Layer 3 of a small transformer language model trained on English Wikipedia (8 layers, counted from 0, width 96).
In attention head 2, each number of a token's query is one row of weights dot the token's vector x. The head spreads its attention over the tokens so far by the softmax of query dot key.

Query weights of the head. A number n stands for (n - 500) times 0.00087.
q0: 634,615,575,466,394,388,550,372,428,571,363,625,476,520,588,377,272,548,164,662,488,557,254,520,131,336,609,565,839,657,367,476,356,385,435,316,535,794,459,363,387,550,672,568,364,530,480,488,523,614,291,534,558,692,427,327,548,385,635,472,696,508,462,692,553,442,372,551,721,540,671,613,520,483,535,541,499,568,410,567,581,564,665,357,388,653,420,464,631,559,474,653,606,194,560,709
q1: 693,497,590,462,485,483,680,327,516,610,386,632,480,595,531,410,517,363,354,617,531,474,558,400,334,500,510,552,593,587,534,431,518,459,465,355,440,616,560,508,381,637,638,517,579,573,482,597,527,656,334,435,583,414,463,460,469,316,428,436,622,479,393,615,700,596,492,476,539,347,523,431,371,479,600,655,580,390,535,709,633,491,420,445,386,645,449,610,623,547,480,426,467,391,648,506
q2: 445,538,344,617,582,502,417,608,414,352,629,376,455,255,450,557,408,532,472,390,637,560,571,461,553,532,429,542,546,439,480,542,484,505,645,511,429,510,599,446,652,588,506,617,399,490,523,535,584,331,495,523,319,419,587,454,445,466,534,378,483,476,551,336,125,396,472,501,389,644,560,440,507,575,404,268,508,411,456,395,403,398,420,527,694,401,536,293,477,381,422,545,474,586,363,364
q3: 561,517,312,409,467,583,468,452,546,502,449,530,231,626,500,536,547,506,561,651,562,473,477,274,714,592,254,524,610,506,638,503,456,593,326,417,580,573,680,363,454,368,562,564,450,699,362,367,537,522,371,601,435,375,629,646,552,449,508,612,711,604,615,494,727,498,544,614,422,532,440,456,415,672,398,546,489,683,503,663,467,627,608,484,469,492,524,479,514,464,428,506,310,484,497,738
q4: 404,521,218,409,697,454,198,685,615,630,574,246,472,433,504,433,366,416,386,533,716,269,620,331,576,552,502,387,345,329,600,580,560,405,590,416,471,659,550,451,587,652,609,519,466,415,618,387,636,305,470,421,509,497,654,442,532,469,377,395,563,602,520,360,386,487,360,595,349,522,569,396,426,425,562,452,428,386,468,574,464,711,512,543,627,660,522,626,269,649,451,586,415,500,237,580
q5: 526,675,368,429,478,501,298,336,396,287,368,537,326,337,581,512,551,388,492,720,860,514,562,238,806,363,500,171,390,497,484,531,648,713,558,477,429,476,585,307,495,538,562,628,440,434,451,234,570,590,571,453,529,537,722,545,336,363,676,531,598,468,716,421,714,372,409,374,485,716,535,439,338,564,545,494,481,660,485,743,357,503,369,435,335,751,295,453,402,318,635,581,155,483,389,645
q6: 466,552,399,601,473,538,468,603,598,514,429,503,341,297,714,507,378,132,594,569,771,545,644,392,456,605,255,415,439,251,551,571,608,322,452,499,582,408,691,434,555,287,474,466,482,417,525,517,494,638,436,534,328,339,543,284,543,613,567,502,559,472,462,555,343,226,309,466,244,549,551,339,346,715,417,520,569,488,326,437,634,602,377,712,351,302,631,420,375,553,554,643,418,665,471,493
q7: 313,537,641,313,623,600,555,466,427,669,548,500,614,696,400,592,592,400,284,476,169,282,462,732,325,531,452,394,386,574,348,463,430,448,540,635,510,575,340,649,506,417,453,365,627,508,713,410,363,546,508,454,437,402,441,455,526,616,528,489,571,445,410,580,406,353,472,632,377,327,728,481,586,363,382,637,648,590,532,573,412,549,651,502,631,459,582,702,608,590,665,596,587,386,597,648
q8: 445,675,665,546,570,532,294,310,561,516,406,215,721,394,461,729,533,620,475,520,224,496,170,513,485,640,802,555,449,421,487,348,302,348,284,476,673,633,357,409,489,323,627,226,525,451,664,262,587,552,686,528,392,310,542,475,815,363,452,480,804,398,488,693,398,326,361,382,603,524,359,276,401,415,344,466,395,563,612,477,601,415,933,453,606,848,648,680,336,686,512,282,568,530,531,558
q9: 310,578,529,384,774,465,631,855,689,831,770,584,438,503,373,335,468,353,368,392,271,494,497,378,381,555,218,714,554,474,402,575,478,617,341,456,746,536,482,778,525,323,628,362,437,553,422,487,679,555,200,439,327,506,288,507,577,387,389,528,477,561,546,700,645,431,521,607,377,589,434,579,585,457,318,656,481,589,535,603,403,516,393,695,620,421,684,689,702,473,545,532,624,556,655,416
q10: 624,496,279,610,449,373,472,378,421,555,362,309,628,489,818,707,633,334,752,602,312,626,444,461,431,405,546,498,383,721,280,723,493,271,582,573,456,531,425,400,552,355,391,764,222,566,308,275,539,521,572,566,478,754,308,509,471,514,479,480,478,252,344,445,583,316,526,216,599,811,609,462,438,507,578,610,262,490,461,598,550,234,421,526,397,518,270,665,450,613,497,394,381,201,350,764
q11: 820,419,621,373,524,571,414,358,696,638,536,523,609,557,721,513,639,516,612,658,589,374,332,424,386,262,714,376,509,409,309,539,469,378,342,383,587,360,204,602,482,459,578,448,685,497,597,480,283,589,515,723,519,433,678,546,455,451,689,699,532,432,304,403,594,333,402,709,523,494,882,384,271,170,449,319,275,650,662,603,531,508,701,504,457,845,483,640,574,443,408,651,561,363,578,682
q12: 525,525,381,198,516,552,447,648,530,626,327,412,459,554,532,548,734,459,739,535,442,273,468,503,284,596,464,274,453,602,397,256,719,576,337,425,91,621,522,249,599,570,604,788,515,552,558,171,747,494,660,429,559,682,628,506,417,339,371,413,568,531,504,317,709,477,455,358,725,543,468,548,523,427,438,447,561,319,657,590,165,469,394,377,214,569,482,251,345,549,504,592,122,468,540,438
q13: 532,538,738,581,632,461,681,458,520,463,609,608,566,480,521,647,485,292,509,657,285,505,328,686,498,328,562,595,620,478,509,333,532,680,499,262,430,585,487,507,562,483,478,237,767,515,185,596,270,471,315,700,533,660,435,546,977,379,481,277,592,359,265,767,315,409,506,745,627,398,429,540,568,536,402,575,643,587,720,622,428,581,682,374,467,648,368,229,640,752,463,547,398,440,634,576
q14: 421,666,449,651,352,400,475,451,480,568,414,590,393,485,676,487,376,552,367,446,504,748,643,541,644,303,552,696,387,531,487,636,546,534,802,513,311,589,458,171,531,517,477,544,479,565,645,502,693,625,493,554,141,666,458,779,716,357,584,572,413,343,282,548,485,567,539,648,546,517,569,669,527,659,230,714,325,412,673,630,535,322,283,591,524,630,546,492,475,438,423,671,486,370,458,519
q15: 497,818,802,460,658,667,401,490,338,637,293,604,455,592,342,420,223,327,474,644,571,549,536,428,428,579,467,596,641,483,705,526,169,457,792,436,475,402,383,333,497,553,568,311,384,264,510,408,553,233,436,515,632,571,500,432,550,444,555,344,575,538,414,657,566,336,618,510,471,487,659,544,405,400,544,392,397,201,590,496,470,535,609,632,670,533,378,616,828,651,396,272,633,401,545,580
q16: 603,398,553,484,489,558,731,443,563,650,352,538,470,565,624,338,501,468,356,633,479,487,545,283,416,428,426,608,544,633,589,436,459,401,516,340,452,593,426,471,384,575,483,560,488,576,335,613,462,525,280,366,414,423,479,377,448,428,442,366,572,570,454,616,445,637,486,552,442,489,669,419,472,365,632,623,615,482,411,601,533,396,531,478,433,391,587,439,553,478,471,494,520,392,634,526
q17: 429,314,298,517,595,628,536,650,507,444,571,479,411,490,461,434,502,577,500,410,639,466,659,483,682,452,445,471,337,313,685,551,659,681,611,669,480,478,655,512,495,490,418,484,438,483,496,396,573,486,451,539,505,431,529,619,461,501,441,417,364,687,590,414,362,640,572,581,287,605,371,467,474,617,498,397,611,416,378,457,473,649,435,546,503,352,547,522,404,495,530,401,441,719,368,405
q18: 503,464,680,506,503,393,611,417,525,463,520,502,531,488,448,640,519,572,555,389,282,544,435,628,377,437,502,591,520,675,434,470,394,472,659,391,391,500,485,466,480,611,508,583,481,374,480,633,413,554,637,496,506,549,351,424,507,425,503,559,453,310,435,427,609,578,508,530,565,534,521,490,578,464,459,492,480,509,693,323,414,280,488,553,519,537,552,473,721,441,419,414,570,284,651,320
q19: 419,388,299,388,432,341,466,774,501,594,474,315,284,503,500,545,443,492,567,459,556,419,546,406,525,623,358,475,509,477,472,543,518,385,760,348,507,432,501,407,654,649,599,786,523,563,464,556,408,390,413,454,300,470,517,556,611,559,401,322,555,556,525,219,348,520,357,470,242,677,401,420,353,711,567,454,388,390,486,318,348,568,358,726,463,594,427,211,450,545,532,428,504,578,413,326
q20: 497,418,457,580,428,468,501,507,574,642,629,637,591,483,549,517,431,623,405,326,546,697,562,487,592,326,487,562,328,538,680,536,579,578,570,508,420,483,536,511,444,665,406,461,556,451,689,658,675,504,577,320,569,397,424,328,258,494,545,520,324,504,648,519,507,531,500,478,443,615,421,482,461,400,535,455,545,325,454,361,608,330,526,356,612,438,740,469,577,386,347,559,508,407,491,370
q21: 591,453,364,597,347,463,457,462,492,643,502,440,485,364,485,208,448,593,445,290,292,510,689,456,437,535,531,504,447,340,810,459,561,539,419,573,251,714,575,500,595,595,470,500,591,569,578,442,577,274,406,512,307,614,543,529,360,564,674,435,383,555,605,613,614,605,584,527,250,650,442,484,275,495,545,701,248,499,605,490,504,482,507,577,719,371,430,393,463,411,423,414,642,688,494,493
q22: 603,300,661,362,331,310,808,470,480,479,668,407,447,564,505,502,486,581,405,197,199,754,485,647,366,653,264,371,589,505,374,627,662,550,410,289,444,767,381,538,596,595,313,520,287,456,400,583,600,468,434,481,464,622,428,452,378,578,257,598,395,541,692,366,755,521,442,364,573,585,272,657,581,563,541,681,668,349,529,450,545,592,437,580,518,579,739,293,720,286,436,611,543,382,521,224
q23: 560,417,361,295,466,444,499,457,391,644,100,302,562,442,582,583,414,310,683,601,520,167,572,232,509,642,717,428,415,700,326,583,567,424,588,251,583,468,498,291,520,417,398,699,505,478,490,378,124,813,518,784,542,351,775,714,565,520,477,337,575,601,513,426,351,618,369,432,664,495,753,296,513,392,616,591,425,401,598,558,475,337,547,642,485,643,241,439,491,378,659,377,529,505,434,401
q24: 542,524,415,499,488,465,467,617,593,552,431,288,471,310,440,673,559,563,520,446,845,430,573,678,656,451,514,532,331,446,516,607,466,571,194,418,487,703,442,252,364,418,268,766,298,473,567,464,534,388,677,485,672,639,688,574,215,608,504,515,498,516,628,440,534,324,180,304,384,714,577,402,404,207,480,610,327,299,295,662,618,542,619,263,336,528,622,394,391,530,543,700,232,416,425,655
q25: 708,531,592,327,431,591,401,453,552,285,546,523,401,515,528,469,500,342,701,366,488,191,383,420,363,727,311,536,309,409,673,740,766,441,266,497,243,490,734,739,528,429,629,562,591,450,441,385,657,362,401,562,514,506,469,393,504,477,451,455,433,281,126,276,259,473,392,704,583,433,523,539,482,286,469,434,637,490,215,578,526,784,516,627,662,532,678,841,539,682,465,682,614,591,325,487
q26: 616,614,332,511,391,606,492,483,212,556,522,313,676,483,591,514,597,637,429,621,538,329,585,452,400,620,522,453,496,782,494,633,462,406,421,515,499,490,555,448,649,602,678,508,548,565,424,296,383,340,573,633,695,441,551,658,484,344,398,418,476,400,334,354,454,374,597,509,479,537,578,351,467,239,367,285,503,541,497,449,527,524,512,599,368,692,506,566,500,586,592,624,551,551,494,387
q27: 696,461,463,418,470,392,442,306,399,367,251,203,666,431,486,499,786,360,908,386,609,394,566,362,698,492,519,433,605,646,546,302,460,523,353,516,256,562,484,106,644,573,316,636,551,574,345,242,396,597,669,692,397,815,753,489,598,643,177,403,525,421,577,371,541,271,499,333,674,705,638,494,495,303,638,556,574,552,448,435,278,483,579,483,228,272,341,341,461,403,521,380,450,272,431,436
q28: 453,363,435,412,466,217,597,324,576,531,529,493,329,324,595,404,344,530,569,279,514,367,428,558,450,385,701,402,593,542,407,351,525,506,224,563,630,649,440,365,361,456,693,763,416,393,442,379,541,599,591,725,691,618,521,769,701,444,505,661,148,607,678,436,465,541,539,332,466,445,333,660,536,343,560,339,607,431,447,395,270,306,278,615,515,482,587,688,622,457,658,507,443,644,307,495
q29: 363,591,676,516,787,349,527,164,451,371,450,438,626,347,397,610,504,659,550,516,468,241,473,492,242,538,594,595,579,466,494,493,427,467,368,351,581,157,364,550,361,343,789,224,684,554,694,486,385,268,439,657,415,340,459,679,676,489,322,491,586,331,640,407,175,338,451,428,445,295,401,415,613,538,347,327,706,444,574,533,856,365,477,449,466,416,659,769,535,427,492,588,515,560,812,478
q30: 615,347,693,419,535,627,408,690,479,496,509,363,438,586,420,586,390,408,415,658,596,454,654,571,486,128,561,514,505,497,455,593,350,688,504,433,566,234,624,504,622,538,528,199,746,508,622,470,356,651,307,560,456,580,323,509,709,263,408,511,500,460,417,424,396,658,539,617,392,538,423,465,669,463,280,603,630,309,647,451,398,518,509,423,870,586,417,612,473,561,467,519,417,391,690,620
q31: 757,457,381,524,478,449,482,376,665,335,408,521,716,547,392,515,641,393,624,532,412,472,392,417,499,356,776,421,487,735,364,545,413,520,224,262,423,789,575,868,373,317,493,576,592,545,594,603,290,539,558,479,528,643,755,691,635,468,266,563,600,323,342,495,523,810,588,558,521,373,593,480,506,364,676,669,551,802,568,609,638,784,507,628,479,671,416,580,403,452,662,558,790,491,607,513

Each question shows a short text with each token's key, already scaled and adjusted for position as the last token sees it. A number n stands for (n - 500) times 0.0027.

Then comes the last token's vector x. A number n stands for (n - 500) times 0.012.

0 " Frederick": 415,395,359,583,564,633,598,563,628,686,477,387,403,452,630,509,630,359,536,349,409,408,329,546,504,520,784,419,439,482,398,496
1 " Campbell": 360,501,392,596,580,586,522,525,650,664,463,420,407,435,607,471,481,403,545,390,420,426,380,635,539,509,801,399,598,443,448,500
2 ",": 462,552,406,686,497,530,506,599,811,626,500,557,513,484,561,585,493,444,408,490,499,359,216,767,565,554,855,371,522,622,499,533
3 " 3rd": 488,563,419,601,583,549,504,554,604,706,455,489,387,488,577,539,479,411,425,383,408,326,272,737,480,583,872,330,379,507,465,555
4 " Earl": 628,627,414,618,614,581,496,607,678,718,524,386,503,374,539,510,554,517,378,402,407,442,221,627,547,654,806,405,435,480,484,584
5 " Ca": 443,589,430,676,574,571,450,383,576,615,532,344,408,420,490,471,729,612,368,464,486,368,314,547,461,510,813,331,363,496,545,492
6 "w": 390,529,541,557,530,551,422,510,659,689,533,359,501,346,577,533,530,603,430,560,480,480,364,681,480,661,721,355,571,328,586,359
7 "do": 380,510,517,574,614,554,391,434,560,625,496,346,489,380,619,489,437,571,441,585,450,380,375,639,494,550,698,290,471,448,611,413
8 "r": 452,430,516,568,532,595,441,438,640,582,405,380,492,425,607,516,425,569,418,569,516,458,354,684,634,514,710,413,491,423,488,477
x: 275,563,236,612,429,611,567,319,525,503,417,619,260,591,471,315,557,508,322,677,460,445,452,357,648,695,598,641,524,491,495,605,523,700,433,494,488,575,543,562,429,533,490,474,662,276,468,368,389,558,590,497,670,449,632,610,535,304,377,345,800,341,569,488,449,277,544,688,589,614,558,414,593,411,322,332,346,430,485,575,361,540,534,451,436,544,613,577,421,619,691,564,466,650,588,462
Which token does the last token look at most, and with what share of its attention? 2 ",", with about 80%

0 " the": 497,489,490,542,561,634,486,518,732,680,410,435,475,676,413,604,548,441,447,452,368,495,247,669,500,639,749,398,417,517,591,596
1 " general": 417,461,435,532,485,554,342,525,636,753,423,415,470,536,493,641,472,379,496,374,363,411,305,665,537,701,789,268,447,542,625,565
2 " public": 483,530,458,571,490,536,407,552,673,787,455,433,480,542,457,595,450,402,485,395,400,387,345,699,545,675,809,268,464,405,581,435
3 " was": 539,619,399,626,504,523,460,618,669,681,462,519,493,528,468,613,399,491,365,561,406,442,238,831,424,548,859,429,473,612,707,592
4 " no": 536,556,458,577,640,589,513,418,638,638,497,499,593,583,476,618,611,507,435,528,271,420,343,655,617,644,829,455,293,567,648,502
5 " longer": 521,482,479,599,590,611,530,459,714,645,507,486,484,471,472,499,592,547,383,415,333,470,284,698,667,586,768,447,311,481,619,573
6 " aut": 246,535,477,659,688,583,394,484,565,715,506,408,506,347,409,620,579,646,365,454,393,426,295,554,601,601,792,470,357,454,606,485
7 "oma": 324,465,556,559,623,622,428,556,614,621,504,474,505,311,380,551,475,645,371,535,419,420,388,581,518,558,640,441,479,338,500,451
8 "tic": 484,479,496,578,640,649,388,418,507,587,430,489,525,450,584,562,408,601,474,533,491,452,443,598,608,602,681,369,443,375,624,459
x: 391,579,261,569,476,551,396,390,477,428,401,424,367,512,533,409,613,623,298,575,510,475,475,332,634,618,405,586,542,384,422,539,553,643,447,268,675,654,623,480,425,459,470,453,622,563,350,350,399,704,351,562,559,527,517,492,440,257,390,276,717,341,455,441,443,283,421,679,553,653,516,524,582,429,407,331,319,453,409,515,303,288,375,506,578,647,525,535,395,523,740,401,589,655,608,381
Which two tokens does the last token look at most, in order? 4 " no", 3 " was"

0 " plant": 442,352,326,530,530,577,469,502,671,664,440,408,509,585,432,532,619,384,513,371,334,388,356,608,519,616,862,408,465,486,548,576
1 ",": 460,505,354,688,498,562,482,632,797,629,489,577,454,585,498,604,560,381,401,427,479,344,169,732,531,601,837,384,483,632,572,558
2 " and": 394,515,387,674,527,530,499,592,756,622,450,550,488,578,443,488,484,414,469,485,332,347,189,734,592,607,791,349,382,536,555,518
3 " measure": 497,595,387,587,560,545,414,613,641,752,451,506,533,502,388,481,430,344,391,452,260,313,256,727,608,659,865,337,350,529,591,622
4 " radio": 548,648,447,614,514,612,473,527,624,705,432,442,489,557,546,631,533,458,399,366,399,391,311,609,487,623,908,258,444,452,618,411
5 "act": 490,659,486,596,671,612,416,636,639,667,460,470,408,394,565,558,572,534,414,473,324,345,331,612,583,676,792,313,343,421,628,438
6 "ivity": 504,541,479,598,572,644,503,512,725,668,390,548,520,503,505,600,518,525,430,455,403,421,304,655,615,618,831,362,411,437,594,509
7 " levels": 432,491,592,550,616,560,500,528,651,718,360,533,460,500,450,589,553,602,412,494,452,349,324,671,527,626,825,397,467,517,568,587
8 " there": 470,450,593,653,624,616,474,564,773,628,496,575,575,365,363,577,412,564,402,506,361,455,264,729,611,586,871,536,492,462,505,549
x: 285,611,255,515,317,543,560,510,542,357,542,475,259,437,450,434,416,468,502,642,540,248,381,478,775,613,654,555,318,378,482,534,532,464,524,486,692,404,391,490,505,543,431,247,625,442,597,529,412,863,522,505,531,411,583,615,508,257,566,287,484,324,570,472,497,369,373,701,669,564,566,485,570,425,456,323,444,514,412,340,481,541,547,460,456,588,702,611,422,508,634,560,524,599,421,346
Which token does the last token look at most? 2 " and"

0 "ment": 456,521,520,502,528,612,569,470,595,677,372,459,586,481,490,556,511,467,471,529,523,496,455,678,622,584,786,418,485,457,499,492
1 " of": 434,504,411,587,554,503,521,620,710,668,430,515,571,623,412,561,547,358,448,507,385,427,215,710,606,624,805,454,433,613,646,563
2 " its": 445,542,473,547,524,566,466,586,735,768,453,471,528,638,473,624,444,434,427,381,310,420,298,720,560,663,747,452,414,430,549,526
3 " MP": 539,606,478,551,520,630,557,563,599,658,425,383,518,533,504,644,474,426,391,457,442,496,278,594,552,660,809,360,345,488,476,604
4 ",": 555,625,538,657,462,592,520,632,750,681,525,562,476,540,453,592,433,540,327,564,497,447,208,739,582,572,802,351,494,586,504,568
5 " Samuel": 583,576,470,671,563,629,572,514,713,666,508,416,505,572,561,481,612,612,333,529,385,487,283,658,566,561,824,476,426,423,496,548
6 " Evans": 426,534,443,640,651,583,509,526,700,648,528,480,409,441,614,486,598,604,359,488,424,428,288,699,604,540,792,459,530,406,477,537
7 ",": 454,460,616,662,490,582,583,561,725,596,567,564,475,522,577,533,539,598,378,671,473,416,239,738,611,546,818,385,468,560,509,525
8 " as": 467,407,626,570,588,507,533,580,738,624,569,518,599,522,533,558,452,581,366,657,429,384,227,855,609,664,811,403,405,640,591,490
x: 443,423,356,407,314,679,510,646,594,501,448,378,271,419,313,383,577,565,368,776,639,432,370,519,657,555,571,603,437,468,658,447,528,646,299,373,593,454,432,496,509,533,498,386,638,219,533,574,506,585,637,405,608,356,643,672,438,344,543,289,563,317,536,530,489,352,517,756,715,544,664,449,535,376,460,375,493,579,484,318,454,352,590,541,420,512,575,613,415,330,594,534,621,632,504,519
Which token does the last token look at most? 1 " of"

0 "ing": 477,441,455,572,543,563,550,444,680,700,487,476,572,503,514,510,514,473,512,499,451,474,323,689,592,628,789,381,382,481,567,519
1 " the": 457,507,507,560,577,628,518,504,712,667,408,426,486,671,421,591,532,427,447,452,390,505,258,668,517,642,760,419,403,510,602,590
2 " positive": 445,568,450,496,474,589,377,531,613,691,412,444,393,423,440,506,421,324,444,415,342,321,347,664,514,634,786,261,430,408,618,526
3 " asp": 669,699,370,523,623,576,557,483,575,668,441,376,375,402,433,519,353,383,397,440,399,415,342,513,511,614,803,374,442,465,553,398
4 "ects": 571,592,466,533,628,551,487,571,710,667,418,565,439,519,509,540,479,506,413,466,391,439,296,611,515,630,760,410,390,447,615,562
5 " of": 610,652,532,614,600,537,514,592,708,686,473,533,543,587,378,509,558,612,370,568,392,433,218,685,580,617,782,397,411,606,644,596
6 " radi": 370,602,512,612,648,594,426,425,538,602,426,345,560,426,400,459,624,647,356,428,374,424,252,603,565,519,777,442,378,402,603,494
7 "ation": 452,509,515,559,570,580,528,535,662,699,422,448,502,517,495,585,512,593,444,554,447,461,299,640,638,620,782,384,425,447,567,529
8 " use": 458,490,591,522,605,566,538,535,608,729,404,485,582,551,437,587,461,556,436,531,414,434,260,743,605,613,814,391,326,517,631,602
x: 380,523,292,452,431,620,484,448,482,400,588,369,210,529,494,521,460,590,313,653,575,253,437,446,729,608,548,567,482,369,618,612,447,640,437,464,577,475,424,428,405,428,426,409,544,319,425,404,354,769,386,611,521,502,489,468,449,241,281,342,631,369,631,404,490,347,423,691,706,460,731,536,480,426,472,309,509,434,484,360,408,435,495,467,392,699,659,524,512,506,782,560,526,600,535,560
Which token does the last token look at most, and with what share of its attention? 5 " of", with about 70%

0 " of": 479,423,429,606,551,502,477,599,722,691,423,535,554,616,345,535,606,409,474,435,316,422,221,683,594,646,776,417,501,572,561,540
1 " L": 443,570,497,535,463,591,516,503,670,743,472,367,573,573,470,611,392,455,509,429,511,451,333,651,660,611,729,438,467,456,490,471
2 "land": 546,505,392,592,640,641,408,442,661,616,550,436,449,436,549,494,370,477,522,442,457,417,286,706,586,475,725,457,422,342,567,485
3 "aff": 634,600,418,587,545,566,509,505,594,676,504,421,453,344,569,555,417,536,415,362,536,362,268,555,590,575,653,362,445,420,519,439
4 " –": 515,586,463,663,489,557,525,547,712,615,444,531,457,602,536,586,471,474,425,519,431,347,278,770,559,585,890,325,464,618,584,569
5 " Josh": 525,638,421,686,569,635,516,429,623,636,620,395,385,486,637,473,727,597,270,465,377,475,276,571,504,533,813,465,394,378,535,469
6 "ua": 524,502,586,646,587,537,480,460,585,668,474,473,577,452,584,575,543,589,396,516,490,431,270,670,613,659,658,489,517,454,566,485
7 " Pri": 415,477,538,614,660,498,472,356,649,599,636,401,539,310,555,543,316,596,378,648,524,493,240,682,611,520,831,263,376,539,668,412
8 "t": 541,473,486,552,645,536,438,518,666,653,466,421,464,328,579,546,422,566,460,484,465,479,223,622,662,535,679,334,487,433,566,490
x: 252,618,392,662,477,566,687,485,569,436,380,453,279,460,516,373,516,597,334,590,601,409,466,489,865,715,437,597,489,335,522,612,517,496,529,423,538,613,568,555,487,572,497,302,715,408,353,346,439,697,527,559,664,400,632,691,467,471,341,401,759,389,592,520,414,313,622,660,533,728,602,576,478,261,401,304,418,418,471,484,431,445,494,527,459,725,536,478,476,591,647,540,441,637,484,527
Which token does the last token look at most? 4 " –"

0 "15": 505,466,544,488,511,555,522,524,660,663,360,491,430,486,497,557,501,508,496,435,495,461,412,588,516,554,756,330,457,541,417,451
1 "00": 433,485,459,576,556,526,545,538,643,650,433,493,424,490,479,537,468,447,483,493,490,455,444,655,504,588,727,378,513,532,429,489
2 " vol": 554,555,406,664,607,531,314,421,614,664,429,408,507,481,429,497,314,342,434,477,467,401,407,557,431,516,787,306,448,492,687,464
3 "ts": 586,557,401,603,627,482,513,525,675,699,421,599,419,401,504,511,497,441,432,516,468,432,359,734,574,490,720,380,475,371,567,516
4 ")": 507,582,430,689,572,615,455,582,817,544,459,602,554,596,447,518,500,458,406,451,458,384,215,774,595,521,855,510,449,505,541,602
5 "\n": 534,605,456,651,605,596,387,582,792,687,391,523,507,640,373,525,523,567,354,436,275,289,139,752,635,673,921,387,462,531,570,590
6 "-": 503,528,522,678,649,640,443,579,811,677,417,566,493,582,444,606,543,557,376,418,309,221,137,774,597,600,911,342,423,562,624,462
7 " Opera": 414,522,494,729,669,574,454,613,686,655,496,425,471,513,538,520,442,598,373,481,429,350,153,683,513,619,823,298,510,410,599,490
8 "ting": 549,520,484,537,654,626,485,554,726,633,500,543,535,366,553,532,432,514,450,585,451,355,302,756,635,631,808,311,435,535,685,578
x: 390,620,308,620,431,586,541,492,464,471,413,376,229,438,510,411,388,504,432,648,470,399,520,318,629,654,466,588,442,395,557,639,593,734,343,452,648,544,588,528,288,583,455,422,646,367,398,411,379,661,358,493,498,414,526,681,374,269,321,501,773,354,618,402,478,316,567,670,607,386,652,630,515,392,464,407,389,427,503,497,372,355,512,515,450,750,598,492,423,467,694,477,595,670,309,463
Which two tokens does the last token look at most, in order? 6 "-", 5 "\n"

0 "ers": 430,478,424,549,599,523,549,418,673,624,419,495,434,512,591,521,552,437,527,476,493,481,313,708,578,498,753,424,413,453,558,554
1 ".": 446,498,357,575,493,551,363,589,774,661,436,547,485,547,592,605,537,405,429,401,355,326,260,742,583,700,897,367,433,573,599,542
2 "\n\n": 487,544,411,545,471,560,346,614,774,821,377,522,621,603,525,610,463,425,436,420,322,319,235,796,622,701,903,365,448,500,605,520
3 "He": 557,539,409,619,407,573,460,610,768,700,489,477,511,413,499,614,469,497,413,408,340,347,259,791,610,540,860,325,463,503,479,470
4 " expanded": 563,559,335,675,534,565,417,602,793,668,589,633,418,407,441,528,478,440,356,411,220,215,73,809,586,665,874,316,343,512,640,700
5 " his": 541,518,526,643,568,602,503,599,777,677,494,524,413,517,510,581,543,528,421,421,312,331,232,771,534,601,767,384,344,503,656,563
6 " interest": 413,469,555,553,618,575,377,582,692,768,388,490,444,462,411,642,540,529,423,450,333,393,287,765,611,647,751,316,415,488,675,624
7 "s": 482,445,541,576,597,635,464,562,780,705,402,538,420,520,465,630,498,515,509,440,435,444,253,694,554,544,733,352,452,526,565,576
8 " to": 410,396,565,555,562,605,511,536,804,661,432,619,462,499,394,492,416,546,399,617,390,319,208,748,524,584,811,364,399,634,633,650
x: 465,534,374,487,312,544,413,636,557,532,365,477,293,585,401,474,498,450,434,690,523,289,452,461,758,667,463,705,497,337,641,635,604,714,536,604,495,359,605,467,492,560,472,417,658,330,562,456,414,740,500,535,460,380,523,586,285,352,397,277,743,342,517,433,419,391,495,791,661,500,643,546,527,378,469,476,396,413,446,280,414,429,535,484,381,547,565,654,487,558,460,621,744,634,513,558
Which token does the last token look at most? 4 " expanded"

0 ")": 481,392,361,617,535,608,404,627,867,578,498,606,651,656,440,525,521,451,573,292,344,316,191,805,609,536,903,591,455,497,503,588
1 ",": 464,470,335,708,480,576,427,636,869,645,502,596,568,655,492,568,556,375,426,368,390,284,175,760,549,595,889,432,494,570,561,570
2 " \"": 514,536,372,647,559,677,473,512,716,695,504,616,651,622,476,545,463,433,506,398,314,420,178,744,689,559,908,402,344,392,477,573
3 "Y": 648,538,343,663,507,665,521,483,715,588,579,569,495,507,528,518,525,526,434,490,274,310,294,720,605,560,843,428,389,415,542,576
4 " L": 586,587,464,646,446,674,471,425,709,668,552,410,599,553,497,591,602,580,445,430,444,404,303,673,656,593,781,468,415,459,550,491
5 "lo": 447,577,454,666,590,574,398,412,628,577,556,419,481,428,541,496,654,574,382,452,409,378,250,673,461,473,744,337,483,509,616,377
6 "er": 462,522,470,600,631,597,470,496,735,567,483,446,390,477,630,533,512,543,456,513,466,407,264,699,664,525,786,346,473,531,536,550
7 "\"": 492,498,571,714,604,683,527,554,786,605,506,533,607,634,480,572,529,613,386,512,393,387,169,679,645,570,899,458,331,436,486,571
8 "\n ": 499,445,572,738,594,719,507,557,781,696,461,556,585,615,446,610,508,549,403,461,295,373,104,733,582,601,912,393,407,476,538,567
x: 379,352,445,458,457,397,415,461,662,495,547,310,163,445,354,459,522,457,254,585,512,293,274,356,691,611,502,559,488,455,543,585,552,640,525,473,712,547,396,573,424,491,446,356,588,325,564,428,367,649,579,496,648,361,655,707,444,334,381,277,528,392,517,470,539,328,624,772,685,585,497,438,542,446,552,441,506,389,439,343,518,505,443,604,358,536,635,586,725,418,554,657,547,571,542,400
Which token does the last token look at most? 8 "\n "